Layer 4 of a small transformer language model trained on English Wikipedia (12 layers, counted from 0, width 128). Numbers have three digits each and are written without spaces.
A neuron's activation on a vector x is GELU(gate . x) times (in . x), where the dot is the dot product.
The model reads these tokens: "ent" "al" "ist" " L" "and" "s" "c" "ap" "e" " and" " The" " B" "e" "ach" " at" " V" "end" "res" " and" " the" " T" "em" "p" "le" " of" " V" "en" "us" " in" " the" " 1" "st"

The vector x that enters this layer's MLP at each token. A number n stands for (n - 500) times 0.0076.
0 "ent": 489581652588319425645606582532549579210374414567644575482575490397190257662726401422690443707611356415368577618347567505409496387425640536430501338416579695484531377636460568469366491699501450461357622618474555523449527691551492561576406586461417582282410333416411483547396650731581492429411495522531554371580100234757585538463403634511534289622662445589447553570606423556613580214204
1 "al": 602584624416348528580623722502388564297383467586699604347491288411213341507652336613569508773438351412675501397405531559411395322485641422515601352370512693472702419559543693507466428657470626428460678644493622495526456696495554551544394766393476507313478240519382332823386608697558360571340333421556522422568261303557687515403555531468487299645584419582476557484631529517583449294348
2 "ist": 430569818571516479500583686564497629427363432630682443383452495384252455525741505394470635684647350292543445616485619556422505453410605392377488454444580578398662329621581611452452360606283640479273788593471580494532267654488479495461544536390413451433516256282403545604413605568560355334367514454726546420752101346541636582476633567380427304655621612574234575697567443524646555499286
3 " L": 544481591543486703456610590568438693500341550529671557271561388536279510552335361454584673722582431459547240543378607407470755421603563318312384511558701563257679481470481434476399526540297542475265533741420709590469439673537445341512427520248422451513619246381316428683522610582462563412433395467566373493569378382451792664333834583529554462521450529707465404442710370581351588691450
4 "and": 209611540668623539453315602656490391590399520451679447563649496490292284503454478516484388599599526664516652667596666316578361699435412343689279557674464601283635503511422426478288574713651452248247448590440299582468406576539556562517453494631368293355575327458397428562270611164734535394480432569623255536588357441479682498628729643549772401560380518421686544624549490622516428429398
5 "s": 211641437573403470528651724531379484473464326584671600421686441351246576425682449638523313482515469331578649423439546326245441476475591416620417402622454614544699454656563432643365711598545525606465491651476653615608357708747516497429298573392435397397687309432323544474493619561668340256432703486628404411583629441427627377583571409229608311452471545355400349561690327675713431334715
6 "c": 297621472569556274774616623541622429359494375471606570447361503291305717569489382480704589406505447352498707411434665458387488245471503351526460256673666561425617508461468553466620421645464552279377440777311457785633323763531432544486250686519456359473720410404276516486455690505586405271450525651495439492439398425582621414472688646497636533529582350459534284534698747515564429511554
7 "ap": 489683635600524489616478523443418505427475300507615399612391303466251353593543278598641537508378440526444378641615475556318347398460377347658570355559477699509649385495320552365413598750477357457467621618417707650483442547639369649435381635577461461395339270361339378464476696544648411510263449522551315713846426479702720405630658677340462669817669453588496463385491490588401488346436
8 "e": 470476436583425525508509588429302509433469249500725478468532403682241464429624238576466561530539435591307537525617622531323420310461615398605659302674545659465561490529466515550519586475406522565256451553636723583469352825610495473518472804460527458344559306533527379577167660566619387443229608594533491556568340429521744423478664562472445502715629412461440390690643480754375386215367
9 " and": 555593460519477427286512760542523550434358455542675644358501449745248536514562504626666720621532531393535392539555336621339531275562348567154618426552547829458607556598569438458371502385528583585167532442454558434513478806611390599473518592430191304487539312360539412737498508505472386447470501404645519742594392432551570384333724641350546434542506451396565474613550376611353380343563
10 " The": 433464613451569525343510560538335323665431310495692603600419530596294524495459410543513534842692506212623370517599720619453530340549500583523422599426625613383563531617463456432456435490152254315382503885543525407395386800551514523625428496523407413438690250288366369641374314392569571442682344563547521632442280378473559647461618613419747372563402570500691401522507697623546526557385
11 " B": 483528818549582542674579676492368466519423447471576486570752342650298625398294378466583523648659403464531454456589707434403518508659499490559490442399639550211306654501525293384482635654346411467371467787639373544317355695625522520622569296399483462279462232362365184456508505329465433454593503563643561594521334385539785483255497491327635440492425643736735431359719531526419579612470
12 "e": 306446379668437396599506664650286212600514389594689599398552299681352737448336243530434474517640383464511607495698676693669341517403515380609488499328558537231511512229611430574684786557313653520254509554577498543531299671617538502595639398423552567461601372408366415498251713512464401584389625550515625586555401255529764396573361334449615514578461670527590304491633382609330463507515
13 "ach": 500472479553588363620543647580522455367582630690785492574665413524230525680464241768442215552445408344592494441420798625491248396432535449796664555555554482442425362612582410661538596670495420377372745594334481463576490680783568589472533383491522237570539256293309607448303465264456438443539539553614596528536562229705569525386477549449434480400580345368381423392522447548532491513436
14 " at": 518593424556597378616509617605667595469354481664693373311526445395293461342451414539453593667510456199336411398595557641509454422635374449284634421594323581257691564626479504442448656697374765341203696625447559507760374617751422690495415615471309436669332345275496535610397521483679379380806496391493459520512407583614438452393559538214561421638500460622777498589370402421513553498623
15 " V": 402398689545407485503643710577336502526543434477627589420684425563274568405388461499581506662669400494758241697491603504370751453582472472532526449518558515339628435460450402604670511532238509407199522753471322577473419729554528472361553388401620447648382173388165393610477536414608505619398544711609437573546366377431571717459592626401597347487531428590487478302812483561325353685461
16 "end": 338625775627572475583410643451514366527392659541571536494577547527209376334628541459467398546505383585558547456766669464511476650555530394720438640536441544240401287459496247698448487640564505494269574405534631755635320692614523558597350547608561440414444494324279563418262688294457660553390608689440379655751168510611250533353543512262558405624479387374666403476503469376432492561518
17 "res": 237488716636388497616679541379383480480555307537642456402444550397065542760650294522565328516489446416506529478372486631279649369675710353646515635749378591408743347442351369316570661727401474584501681406409659547521379707653438437238484480498506556509480385405285468522313767532453472371326484534690388691576375577521491468429494540633627458479551466450530550415462605529605518577570
18 " and": 548660472564454423342482735438506539580264441608587531416414505752209551466517486630656689686528492482564388502598358521358499322593429547171636499662498783496498449554492405470356576303574489644229471529500558474453388865631354598467551518458208350416567359348508367728516650580381388498444591384593439725603402546611485409310705698365466454543475380350544483604641487651331448395512
19 " the": 397688501492541482226544562573299480496451300488638594548429537518149522483479421580608529793705577344563376320643532647471514302581552561398536616619737695282628529658660640567397486486297351431421480689671514341586334723488402546501364565463350433423477414222485352582412424390482607531555429534528610644426273306527561382381585667340489359529416542549537322508631745738615654452401
20 " T": 570414681557482548555602725609527465506462456608528553421653527490375518447243255487475647669740275441712506677491535566458482543599461559510558495319613583269474597338429179534389490633279400198282570744563652587468346778635490508525484366314544506412437174354327474600468671254582393469672428583579343528353363454481692398364656537464662473662369522595742427372696573350573577609443
21 "em": 242459513576494293628665382571447518483444542560500790601483496543235581375492229561679421600488552550446467440484410673359527546546612483603491458489409526590560361230466510434439589647499464198399695822404624535361204644566413573434517250442535502573613324242181491544309566429597546447609546683728301572754320509519537485440597540598614589506639629422480338574636607807531504456359
22 "p": 238664661483522321638569562632415562490383407692656476653416358440405541483556349460721623439693439525572589557654580522364469538596502344714720569467382667462781542315326557393259584482352400381377642696521602597416224657466416586571471349559469381505382279376304520503368915535537546407505353326444396710497407325403430353606583620447439494698477445603370470445631562689662415437438
23 "le": 265757439608548361436686589475438367395325585668660461567473461504330557590716221553517529651484413532485510386616720479307317334569638304649620493524551571687633501590370580422425675491467227491260546745421662652450289628580481535560521659424559404475363391370421380459146789518536423375574346475472320661650454543500510494396635616586536443669629660546435437309471591665544465383287
24 " of": 516762610575464447456477690461286448511486503641622705585391481602308440513422288436617475555517499284645404466478602671311589322467555423321666530465359658449633523561517418391430628564578437373260522740360635484654447685675363685562509511349416468650617206415510426559290846520645518488377550663559340545482414339493452368333625810266413319626639582292590320503548585541486448301558
25 " V": 413418743604494490517662693627391549535554454512557482557635483553251451474502431540604506672609358548749279673446593554357726463600455460557516472524529553349563430351498433565587468559269492382192488705498425511429403719556567435423577382341634400673373045450203432589442614447536495592455544728581485581581378405425578659428609655433535276484589398592485422186814504512337371606459
26 "en": 252593545686519725665317574568484327366323535826409484451517539516244573556610432473360359615363401664543606421750602396495498675597693326509374533542412617129555343473590389713456375527415662485326447473667512461493249698557455505581466469358474452324556431398433410567359809396669585618598627769578416585493246410469518569310546495400608428501613267560589388537783461539454530524464
27 "us": 601741440448467579310564678518454481694494389797631513531517303547269319730611467581638365459459435384586680605384467547485455347522735405647490493633469572230521232487526402565425503729537552531517512303394469510359400755648529543424386323477602370498488307395289585479292975488524349515579558513651556596504256373515499512254472522410662377455582449408411396436674587371636645466661
28 " in": 590729493615358470489546615565649567491251445745557462470463593433248374401489439615611484702376514331406372461446395674510537316461340409242633360533336648196717436618646538502543469436532596462300649656513596422498461592797487652494365658360329442647332327349498343539340607527759531480541618642489597568425429408608476493566603649245660169391536554389671356576516520610472637418710
29 " the": 463738541479551491188579505573343521487438376549568507514468504472121471504678499579589380776640551384498244366502556582451525326548560627403552542603697645205636406682580589593535342458275488341462492586636569284563241709496384581667456621427316455497415454254390368541507433528570620517513520572542509625423202428643539685425581612210543449469410576532656352546594716636558693439374
30 " 1": 473372544529431339486534581393473536332367485502479399467561338380442738665385391481631614768531435616427352563204595551642705544303575614597522659566567549215557461443529327695304596378366485459353569884627548313536457783774412692588497401346461539477233353406438498523518498313705375313578610515389711523513362324573742454487578436445725535600374507614640211464588575364424562582413
31 "st": 379589747380595346291538334426525631572356421386581540321512436463407600527543339739653575649599284404562523464623701498670275467490546549647441504471531604398469353551493449554447432525610571200514420673477404328521293837613634556389567511653184329448483458498358547545330360536836535468571518548425397598480520263619806489399718578338437524623434756576697393590343442651385541431288

Each question shows the input weights of one neuron of the MLP. A number n stands for (n - 500) times 0.0017.

n253 gate: 699290331383380387441516565394522457587577646447469364491745491521779638588509441719377378386497444411364401439634503602456472525436695570691547441358467512509531595473675465579582673575469512459469322376569433516497456389527445555607433666536538581684447484535461348619434512475417362463377559536561521631690439420506328364454395416506459437599383384745485683627479512644450381488415
n253 in: 736604678209485441545387253523662288571611331440317392541364474453526538540402327391344423661463710527545646378624579422775530613386683563394489616724576519601515356464474360611576526557440466591582757560778511320446553523368530471548380613496621218507534353562504482548315725504474426386482530438467526614384412473578418552238608511381523628669355375859275607448567478570770540556356
On which two tokens does it fire most, strongest first? 8 "e", 13 "ach"

n10 gate: 468610584567448446362513572359641364418607388575497552406569686399411474341611585395264619366559585450480839287467516604569454556526484494424438240402478412376598448468398622374643442507621431477659701539746526493418606564503397311664427543500421395323578460476633506545599431365503442336552500452519658577314534691510545536376419592620546345683313510712400477546316407384408516520465
n10 in: 305600637426459336396448386801579745663514524389326500517493469644300503497465528528493418422389785713382420709528538150545507552316569246444559455600477632382535445369486570620553417560514639430548280538391658559614444504361387633548547475578711598647396444529412493473493469626472493414654503602425445558503546354448583628483534388218517630601475430559237504583689323490528520382654
On which two tokens does it fire most, strongest first? 6 "c", 2 "ist"

n221 gate: 568581571345506608528465422430597597626627408591406591568475682473269389482409680427590627413566459462544466639503655425478706642365678466377629644531349377648447550269465618513605313563730563361416367336541317443476563532445485405519549513423309626373519430549494522451453481386453574305516635429299525537569374558519587453337469412690415570535446430412414669541392663478500583346426
n221 in: 238641579468475575526489413265492656569543479650511485446607693563518595656544467570507235563449507805504536554394416289544541936529623500717678482406528372562652525528456356478637417364489336566602566390463522643500430481454461297698706632414404467586712438387514432536500690482598709328594395550590335353391515350373561453325583617457577188460396551409346463729385514450307668540496
On which two tokens does it fire most, strongest first? 4 "and", 9 " and"

n160 gate: 274374381410428456332717438465585333761432409593606414415188579312334303600521597697571456598452428510572493622593307674659441586567490514738575514490394328397469639500572438549590476472634414600476614703514537558606517279188520587514467483470333280345397566666513701433479552534408500564585483537385655524510440539428598483633493497626379493397322559438513643596510271412655443442483
n160 in: 257486801326368725493547382367570489532532542464589214550417772376460478549683468453450461460507543405518618479460403429424442342682493641471468496518314568532539620594644688576580397496425446352439633575544419529649373386462454472811465446559326407511615536692358658486309565752639514662472543318486468521536522283507493318718539435535324504260412623464563715543549535284181514547556
On which two tokens does it fire most, strongest first? 31 "st", 22 "p"

n209 gate: 490506631591359427468526394559527747445452525555607455532451558475529461613468578302449506517364532467606629560600584500519575516500503436422416378506656351452455283412678647549579423467610597568548480484497631497481657355535462152478585305408418318392529640523494500681487506610548640560484587550532462452616268636413311468748724474375406311300477347448338392535538668529519769629544
n209 in: 597307763576480360408695415534546571500527460340650507375472497549380335530551476699423420566415592528249616309497575602466314538630527416486367690619388244524398497616479476621490534332459520483510500422265483524777483423613792480419699332616645647473459641570289600366562558356432406678571412643550594540357591392673628558507578562517414524343590582330487424646382390493483570456493
Which token does this neuron like most? 16 "end"

n261 gate: 388443521561566447599371461554580536431577591428698635464436554506660600497250536542491553399452644390476506470515379530473488672456464690718602691518546575548422476430383576592278432521470362612554364584354648277724642396547500250405564382433703506464572430385541512471431593476530444287485569553639524571419404645446310392602438428503418361452457446536459418500619612476536494401550
n261 in: 327643420295744600627412553436449528296507472521307454420383567503305592507324772313521579486468546418574546375433444591366550454476570545666507542776486567609563545343398475686418388666472377539441426581596476281435291568479445500379473528565667620462644553638684724607461680295545403590559665524441725507465532486427503402276629599263486355482539489806434504636385490535630579616286
On which two tokens does it fire most, strongest first? 22 "p", 30 " 1"

n411 gate: 265597319421399465556716689572473646539519410644490568358503608447681415405464398510506625397556666410451363523484605559451592546510451648437637584243506651497396429437677566397467312378477396484507368405623577421405431497548596474593411566305556260516477595780465823516329641559429594539258422414535680375588517477513523536513416562455470421507317480617439633347416410468670449614461
n411 in: 534583421453347568539363441535540503692434445549706322327426500601567394565756321511313469582385493311549493359349419389598659430339597538317570469378412525657483562395496450589550455613507643588594162699486479465706687586572373510341514592353390668534657496550409592545444619742472572531559587531356517723552593410458541604382621395230504475483632532682500436392428579141535442353376
Which token does this neuron like most? 1 "al"

n291 gate: 535433672381522649429568288503510577429439509481548297538383471574750523409523678656446598589532535477622490586345361532581445429566516548581407494510441361429410497566542683316386590575513674662413841384330611316522650404405306516481591373557647432500322451467581446449390519600580350481484465525418516408419586338452624737439446409557623357452467377539418470494389630245632686603421
n291 in: 423312430454490570402595473483437419446537659605483416574521480601800585586636531568554470600615564672423321580531497358143657391378513483524351712443647642595497393379381551472503446268486510670389428375510630592562432677583440563560428442321428575327337582427421560444354581425436463667630584559440410517598674403429557598537560259480646527510780299247457717305537513477436437466457
Which token does this neuron like most? 30 " 1"

n475 gate: 506506491525611441398580678430399386300509509589579297607715443595513522426615721558481381464618367370386719610474407462350506414606475578490557355370580411347532484448787535477494374465420487382491362334658553385543452617534513652519438538193571423700583692612635562671657439660509503419538471491428469478490490399459560680443362644513446407516442564592506581411406500591541724398344
n475 in: 648725490377643567297479589545623507414686406617510609368552754503649562600500607483412611353377558441462514409627476503679316669547329409538428486514239503500527669540655431430646446258600685400619417490538524617294441707647605607517510552410507514405527548496513383453300483380340618260527647446422507651431324342326554445350442779246555507634570403490389531578500446398438510613473
On which two tokens does it fire most, strongest first? 9 " and", 28 " in"

n49 gate: 390342580228537331355578534612573537497500579476686423577534605601585449388426381371540639507487345414567487463663588480619405575345490383456385409493204355520671477520310541363281480537622315378759578490613463388480606407484603622503388435503555710527470660566464404672503527385352677470523470549367560490618375507503203591604577439400541588699724310439570438597567520377439536517762
n49 in: 397419389481508610446395597437600492554581473613543446742551267567590758496368172641803664480640368425554422634613379349527394574534500324778698214473466465461457412583660355338433419160434539320488308613299603391688406655500531451626735449496606637355333535540590606466348418625624419469535407382492691691539428360427688496299338664515473629383591555384531618411393439527823340636611
Which token does this neuron like most? 22 "p"

n597 gate: 404445368579413443451526451487621328458516462448438578590490653566441749567556611523632474400337419361481490330418291451474349605605490545516490468380503395598740613465575437732483565608631477598341201288563426644418424433468603465375551559583579372773591346443503446641451409366565513436487383554651555471386637440542716254513339644558487333507450579617561772503368433461422545467590
n597 in: 596677365473587438588500420599435615454670452651437552621489584497514563664654673574168603285426584746598434517430458448479596387431514624472577632441514532486674327503482333771468816528346420595566429465454507525551348324709638414338609666469550402659581401543422387387331423444420663445355598226569500613577353464427711500755476687441419433525539609570562382545434534389637332363510
On which two tokens does it fire most, strongest first? 5 "s", 12 "e"

n407 gate: 709538469463486318397455497590588398380578234332425599500448521421697427410455562469531470265287665458315486500500800473386614362406585341583647411476579555562514642420610528353740531476748675493497320338612588376470469528668375305541480452342514369426483545500537500621541517314309425544459527403449527598321687433329514278719616707531510431651346542654632472428371507564459446476561
n407 in: 455271313474530196648530655576411568485758241474440327545508515445435428551655633485631563508413379639440425481508644568147546610400447534279277357511424451685425534438534485673389657485580579584297705386738567648390351326448697371679526542386492519548417218519555445496435530284384716533507428581556299548534508636339362692609567523504435454530442549621600707635496507444886500572288
Which token does this neuron like most? 8 "e"

n83 gate: 419523458433474639579464678470548382411418500374658378330453411338230653487374616420441685412483418409457533376427603582347433586338447549397615536677519556408438396641420620591490513420450652560615417497668663430548353591545832529653516620445363639585477616626612552610656464556336451324539329590523415536569537680428549454418543381569334593616335294342451597599272487428427390467344
n83 in: 513337449507490446383531445317433442507872476644524616663434329477683545380473393435436621479572521465476449692510603462569583472657524378293507592517319225343670480583483462587444347403486339517531579548542578514444441644533439507530360559403254548382709679624391507157459383617469588534378507497332524655387314500690585582500456600625528448596409721315635549422497302635370587592577
On which token does it fire most, and how strongly? 8 "e", at about 1.8

n598 gate: 558572604500395400622652743510344572530546497325572382637453461446500338526322543536490591503651769493493710351289411408566723497410379396536549503480516487507618656545602530497610425440579628636585543434627675681255550345346348423633692407474357391474434503646433481513517615474421399594393379506578370577605524615333542254605422556608550480292748513454587617356396542464437416487393
n598 in: 451575474618477419510391497367629290526445416655451375523580454592553447442464646513578458470536312631378536474377623750410323341384329347576497497566494566526700454657543500567530438729262503417691663398366565434324720497600620545533526563342543609383441603657545471432520563662490546604591293407198578562351470270552320559665444480386361414639409443322578520405594561464447607447510
Which token does this neuron like most? 22 "p"

n23 gate: 537460493638460640309490314490605341384883387282534476510579425487603510612435438309725313444507622524446527704394636412462572391463297527586408510449615667643584537572558459348500631404585639339612572480528440425477606465590286407416209753420335251473582555588609480470497418333331383510480639377457396533599517535635460601595561565702377408503441414361580597385544600416435510466467
n23 in: 316437414571527284607436537305366450607450507480607513384334594751402564448353450450540461521373587585593320605409634507453436493549250487409493294553494648517553477565258449211473397773721336389483429587476751389490412562683520605615464315520385702434420507583448441579537312392404553589523600542539549608493576665583298387480490399586675591587428574380493622550526654563644405460602
Its three highest activations, in order, are on tokens 4 "and", 7 "ap", 6 "c"

n345 gate: 247477420405547467395534372578556379449811457507490416738667486776510340441558537527604444483537567565510163493514446453401486595474423407548655362480412483595597710297558613521692463367629514636547483473400593439503343521470470421780513469454425544360568367716451480407442415480655336543547433411656573580399458611362329547584657391406548289591703650595753607550560450600483414581447
n345 in: 239411514639564532643737550392596340536695662496428471535395532352543406486346475637737620570525568442450475525302622372403348540311539359493346692696683507411514313590349681544667539500654393363283399600645535453507341233573486475564650403465620694440307579208507549356532468417308571454461607507398620486704390555607291525446500536472356655683511659521613576500754437429557444550507
Its three highest activations, in order, are on tokens 21 "em", 23 "le", 25 " V"

n364 gate: 572434615558546487447500357527681345443690803570394407250567613542500500623200477500618611463434533514338397608587433427590574407445679402306653487503369400397652615645553587361577572567540381640550570517594572420641520412584611455307403671344520767497377302658439347497410657413586379379648440523526572396563445500523539322480332507447523336510395701454474372596487445507367393586556
n364 in: 613414507550548469684577503290532462507418466569268538314339590644626577416427598476315445518514455426611483295500357434315241409497548527406628648386396403441693548487507409669370466538222517531331283472683435601547752433456480795497551479659493517736288528493557405507486695632662342473425514463735469480576653496466328638680479542648566374479574584472623609704538517647521429403377
Which token does this neuron like most? 28 " in"

n452 gate: 541363624453481550603481414578417392481360393410474471401672506608400403728461494310465528602304474386506516592391506490500581465337449614542558561510590368590602658447542494719386535742687462594586455738451532349484643313641421506519500445541523407437728503457624569538387394439408338389516452378276313465478428355497452519647506274341364400767556506561402689551658648541516509599525
n452 in: 323328265635497517592660629544570345357570350368659453621558456278401435682599466346500467705419199396493439553296663632616473432540551547503530578443614330663362403599619661555466547398650544544554623592531533514493630472450774583366457438381558623447602486591214603533643408589675507450440429308467467523266566423345510567422621548581630415571586336625640524456376593456541374466463
Which token does this neuron like most? 0 "ent"

n435 gate: 667459528382446497580436471529628554311500500388567474760558452460410542422442477494500393422321510467777781465282336487648668490491525481506490513535488458452560601593526487386481437448449299577443432439601554394485678395603651597702351394647519461557692413622565425716506436522303191469431538656538412531625451608367446481382522416500539494500676481513352520748746594516545481503450
n435 in: 289322340661647552684564560401438493355476469574711616322578352442525486346602482330476597486532686737356627628451486461525532429600525323599514609521598546620381671329585329400354395567458384557535660486521462624456411442424573507629486546490468564427549326405432545486539578581472472344486651335462406694394674243524601700349434291451571656246708134528656650595521562354355490518645
On which two tokens does it fire most, strongest first? 6 "c", 5 "s"

n545 gate: 423548208201548386448555439405310658558375503455438439481533581422503431522516480418532481381620403513703743542607497303477513588494293538376448535526466461484523484387614451520342452369497707621606435649355503409651477497497554433506532510582608539676584644436447468713461341682239586656510623563487356662250587543400644587610346552519523526581292673549532398529500652542506535377414
n545 in: 637474299390493338413387417254423522534496426455575455459690553493394322361560636386392593654726635408474688444530742425458645587441646433511553624463496621760609366442810416592462504515568470337564462606607407553394508265390248625415309511794458629500462360461591471725534334318260504456366669515693615496432608392522727406211411394392227754621485477421515485466522596374715493496422
On which token does it fire most, and how strongly? 19 " the", at about 1.5

n430 gate: 720696393354575252553444592520449539559555674444313454565500644544477507471470510371425284574339303597399451474770553497421497582423575694368552418585484256543516380596263517717706399391513490404425536793543549467570321557567552439604542311490606582633461364564554420764391437704523610503435615638494451465464631524510461520412510556562355606428379464572581500412646568409546455651516
n430 in: 433548554478291617562377471640400568487426500484827503555634461709555441522571419588510560464503497454574500366386646416435382763411494621529671281616587344626616542566555733533398571529581603295561350396477497406594484520415430418478494467604654575548344562473666681459347562425484506589494697509484503354555796417777532365494635513529513357494503353442440470410391548490309310413408
On which two tokens does it fire most, strongest first? 13 "ach", 24 " of"

n385 gate: 519526401644542377600620274474477397558628446532600448404493426295568376557416513594708376665423594434423468315623429432373507646598696554467516519487643506542590618481432667631376516575720487474587318500595551562512614398702433443487462588434467393631526367533290393437367481552465538551503506459433455490248520580275577503561753266337458510429424240371560283490580661615536598526605
n385 in: 471807679446383574530411431553541386464386558470493520493533487554550675516322599328549484450484497634405500500549520474480487408352474442579290627477472523605343455529533527727550386586569592616150533664663510385408603386542481580293295636577573678720500642388564368526543451487409422607429434269687649639365524503572539523503780507308533427536590470671377624536571436526497503359319
On which token does it fire most, and how strongly? 19 " the", at about 3.3

n396 gate: 540605534487680467298421623438588483609470503370480200388434271487610562450459514761389423559695449423429510604479521360558686346577452753476439473568355497374415436407582338462600283665404445452452311544410567688635424423373376650510447379393683548550397469673698530564565733665435524500308643507382527423664507637551351582480689521608431662493723369582517406531476550608692513667503
n396 in: 510718472545468594436340468343482507550486444465362782511450450486543593545454461514339399439461451590518669434482638525557571493400641287404599387416575309298500242613599375773310710539716698514680397645486333603387493681655566566392431432562343614378528536617551497476685493610567594483214461493497469687351435420630818394560325635577429439613446532599368640335507590476539521267649
Its three highest activations, in order, are on tokens 27 "us", 6 "c", 7 "ap"

n427 gate: 497820432290549513714503516579568307428484426497418641422430546301593586404434460454490668682444339550389392451533417595560753460558500494546286608369414480391588331420404563530597692467464444599523536378640510493669483446474500397335471427526417490435444536524541609519725385417418458649318654426587701371270321726673484248536451659448470692559490440497578386585435442438556506474380
n427 in: 406364484666547584373446437593536475583378491624589408491439468549542564534462401631594444237418519432614680319481682475628433624516630556388633525478653389557497625537545343390445535529462601372582554703513522414347452604550434475516500529500497576681411532523254419506481754385399541375572361503300437593729705226509497405560384420497551679462532446510544781468506587525729621395491
Which token does this neuron like most? 30 " 1"

n541 gate: 529238516620539359500379565297621364575455532272402607568388578647615461357448356516387519717386467473617516542664539497431721454538672574618533626636362444474425468592569615593609477428405552480610579529470159438500674533468362420568560470659602546548507589325513573382415471333568436471664370465413564580493457480345403691536655408448546704301470411464439394338613356558758474523529
n541 in: 500568497440405349476438473300669398353456527339627561534438195675393510367661373431490688661462524500681503551596782687486683428497357615703473476364460527326469520646672400368503456328565777617640700281642345401305531468433507477540620503634490572534336562334480413601486452314371473567385589694507368540572458367378598554480524497422373445390528597479426747408483399557582477462399
Which token does this neuron like most? 15 " V"

n244 gate: 601287541519510544686516542516391386398671525340410481557426455568455635397603574374424509601430692634596433203381651567439468497525385503497561500299537545746436301159298545493523433490651542629443468497500784555568432451475538525465559481400519362528606419365472315443593542432646696462731427441446588604365641553599671637500446490456465564532526706551535575564566516440468375433528
n244 in: 526366523685641603517454549523659415510575468559227618425350526567497513539394454404461516284579536577424717438371570635381443464571618614268526569539490626335680458644358507537507592414381678497487689606467594553602447321461601448471478630307447520529490440551203548571314513454398601539380447497386597629553706551863533434569285473533507467421423523589484510520718364581606387454711
On which token does it fire most, and how strongly? 12 "e", at about 2.4

n256 gate: 526672530442493347520279590477774526477553510360393566035332670375332453487593537580447569561523347337513414342747473556410476450689401553336620563533333583547530493655680662541409645386470470560666487563422365523477530306484257624608639335614476630457533406452290575510453610540483480552566596536451500461503541486401605507663388323470463517407500681374464571553523618480407552613543
n256 in: 500539433691390672453532550626415479636327437554504646560475593431673226497278698659567496368450672376725482602568626347219478367426464429334493650589555730754553482337198482649522653399557507374379547464522458601417399361297496272557514847542543658486597496537587658489442417414521652482376436528574472479346504618575606682343461529589612464453544352568683365543751405489529472464405
Which token does this neuron like most? 18 " and"

n213 gate: 424403580288487741581497355456455457385610579375436691380568470542717442575520585259653586583281557569235604619588622446598483409411493716737433611493519446581637503500368616503517426395571382571537442584397540358493483638503417309321523660480425368626443334371529507398368311439567463513490416569596483540439438400393500363597367622680497568503527877490493534296533526423773483473387
n213 in: 674531462423631367643479621273746448684510527549677697510360597700549514655500462587479435454601455571704632599500354279556518448303562329395524604569460590333528411466389577535609627367406701360576472424451527643470262493541517452538520434395605375507601664450537480561347382615531586298538587375565425606174472710400723538265345294414385476559383458476462549265438401438611656493531
On which two tokens does it fire most, strongest first? 31 "st", 7 "ap"

n564 gate: 431623444448380493567510346493497533738596503426553500238449574571547305659694355302444388548640543548573373553477530563466544362474413579480276473490552222326613467623601476313564344716597557392660557487578358423461588479487411356602311497624490631549664456541600474369702453527623668503368543425549365320490541527523652414527500567646379561480459443156559745404510461464456654600661
n564 in: 747517527473507588445459260486620534655602274528572637510441438348503299684283303427643476511452538405510709215434687617507514559412353507600473709544639386297445476503659434315441640375555424503647587665531459272290517739564619460500594503436396452571441479354583635557635538617476592524480562473551541426411376525305286627455493552561462538472746424242514570353636473548400557373578
On which token does it fire most, and how strongly? 17 "res", at about 1

n60 gate: 380500191529523552543414602444327474497448516628349487562510592516590374574329467523477471470415635245428470468342454602632580606494559283639559389546557546530628575621437384349443676411322500629516397460363494582621414732291354625335526341545427424588497659578650735632659480345490568419575503404678487390625686605523321395408533338520669576260624566631519360480409455455470523526497
n60 in: 285181530483534584596397514503405442627402560644684347663666500421410607580531252431483712322469466514381469655414315449610600431597418412548299412476549428397469669507455465552521690565569435531531421565410399455573517615517598383571410328654109490439483469595586674684617486394456767517675609443540668597739553447578361344377625538375552428332535390411574528476480533588442403459631
Its three highest activations, in order, are on tokens 14 " at", 5 "s", 17 "res"

n577 gate: 447456632614481388462570328644716712424645247650389567405326541549484516584650548478509622607443471607532732368430494421554535606628525440410436500548699497424671541515484477458577453522519408423579583372274569251522381360463610441535472583310577468610541465467534441372535344586465255475547487721475390547554510484484497440535513340519574311347442407497657607633711431289580366532613
n577 in: 690620479540421497372448428288461555414449531586541572401577465557636584527611855493438565571559621623383428561392535424510465618324545384535579211455483510535528524466507577423339387483542780434328490462570476417286441496264384601503473681328105323500607570703326405683517479580476544432578359446711394391548475330723350803600586476572556437514542458383442570479650405415497534524602
Which token does this neuron like most? 2 "ist"

n104 gate: 503631440741602448525254500496266772315591375504504358546532386589547554469607546450310503511514376496571472321504511422321421329569458581375500352277466393638313454404546565594471370360457564450557393635388346546486600660420483552451673543819716582486390414419717583747711543596521567741525589587371482591600595478412834433429440432500604536447507371308434659436412535525294472351332
n104 in: 785605645456380338443621406299349698161578470511699695485561462518557549474274716257548515546636541677271391515579504474303382576599594552561357500534620643553586626460458294335439336405300489652545652353462533489573302265522570592493460599728618443615436451574394706578557409659463299459426553529741307315383639434560448511643433655515545420338469500511463412691723733563511315628504
On which token does it fire most, and how strongly? 8 "e", at about 1.1

n476 gate: 676432352538464538484618464431356623402439506510497354574385725625543303731405421349506660467575467507377575282458490578451579448653448368562484438335569458611516416345317596685447423608582363480565471565533535493538355607338535506410462385382474709567448411463516704414457281549539259474686422386564529596585654443700529364494668392697457412464414290350449589610551669593428474601606
n476 in: 483445609540439473565248517535475360565548497483613579459493679517438597426524676431418584665514493717493600497555331503548531510426538286545400647469235328479298598410493503643493575573441476344322469590430656366483597532235564581408674361433490559419748448621430439466566531462685571602503500644534483480380676504770452435706388410531649524421844441730679577562378385575669369380257
On which token does it fire most, and how strongly? 21 "em", at about 4.3

n582 gate: 517735578447480510503452579345701640627639527483390418381330455424780576510442631510659476549497709594340425402442600391369310300554500341462223347558616555538405524633607493497608401241538541403565528500417368339696372658694355316463560573624455479652332552415639443487634524579357561449486524450200507597308366486612432568551571576486541455257517638438530409674514460588497366531652
n582 in: 382437346414257517635578521596267310493343465518705316419568627616414450404340425511552430558606500197793599490592294384532732792552430636507641630680520525493511507665617586507471637411397532521496365330410430589788546344555465510601452282614632639591387407489545483535400532500292556326510440479563594549610743634535402493348500422518557603805551382546382565430490417416436542373392
On which token does it fire most, and how strongly? 18 " and", at about 2.3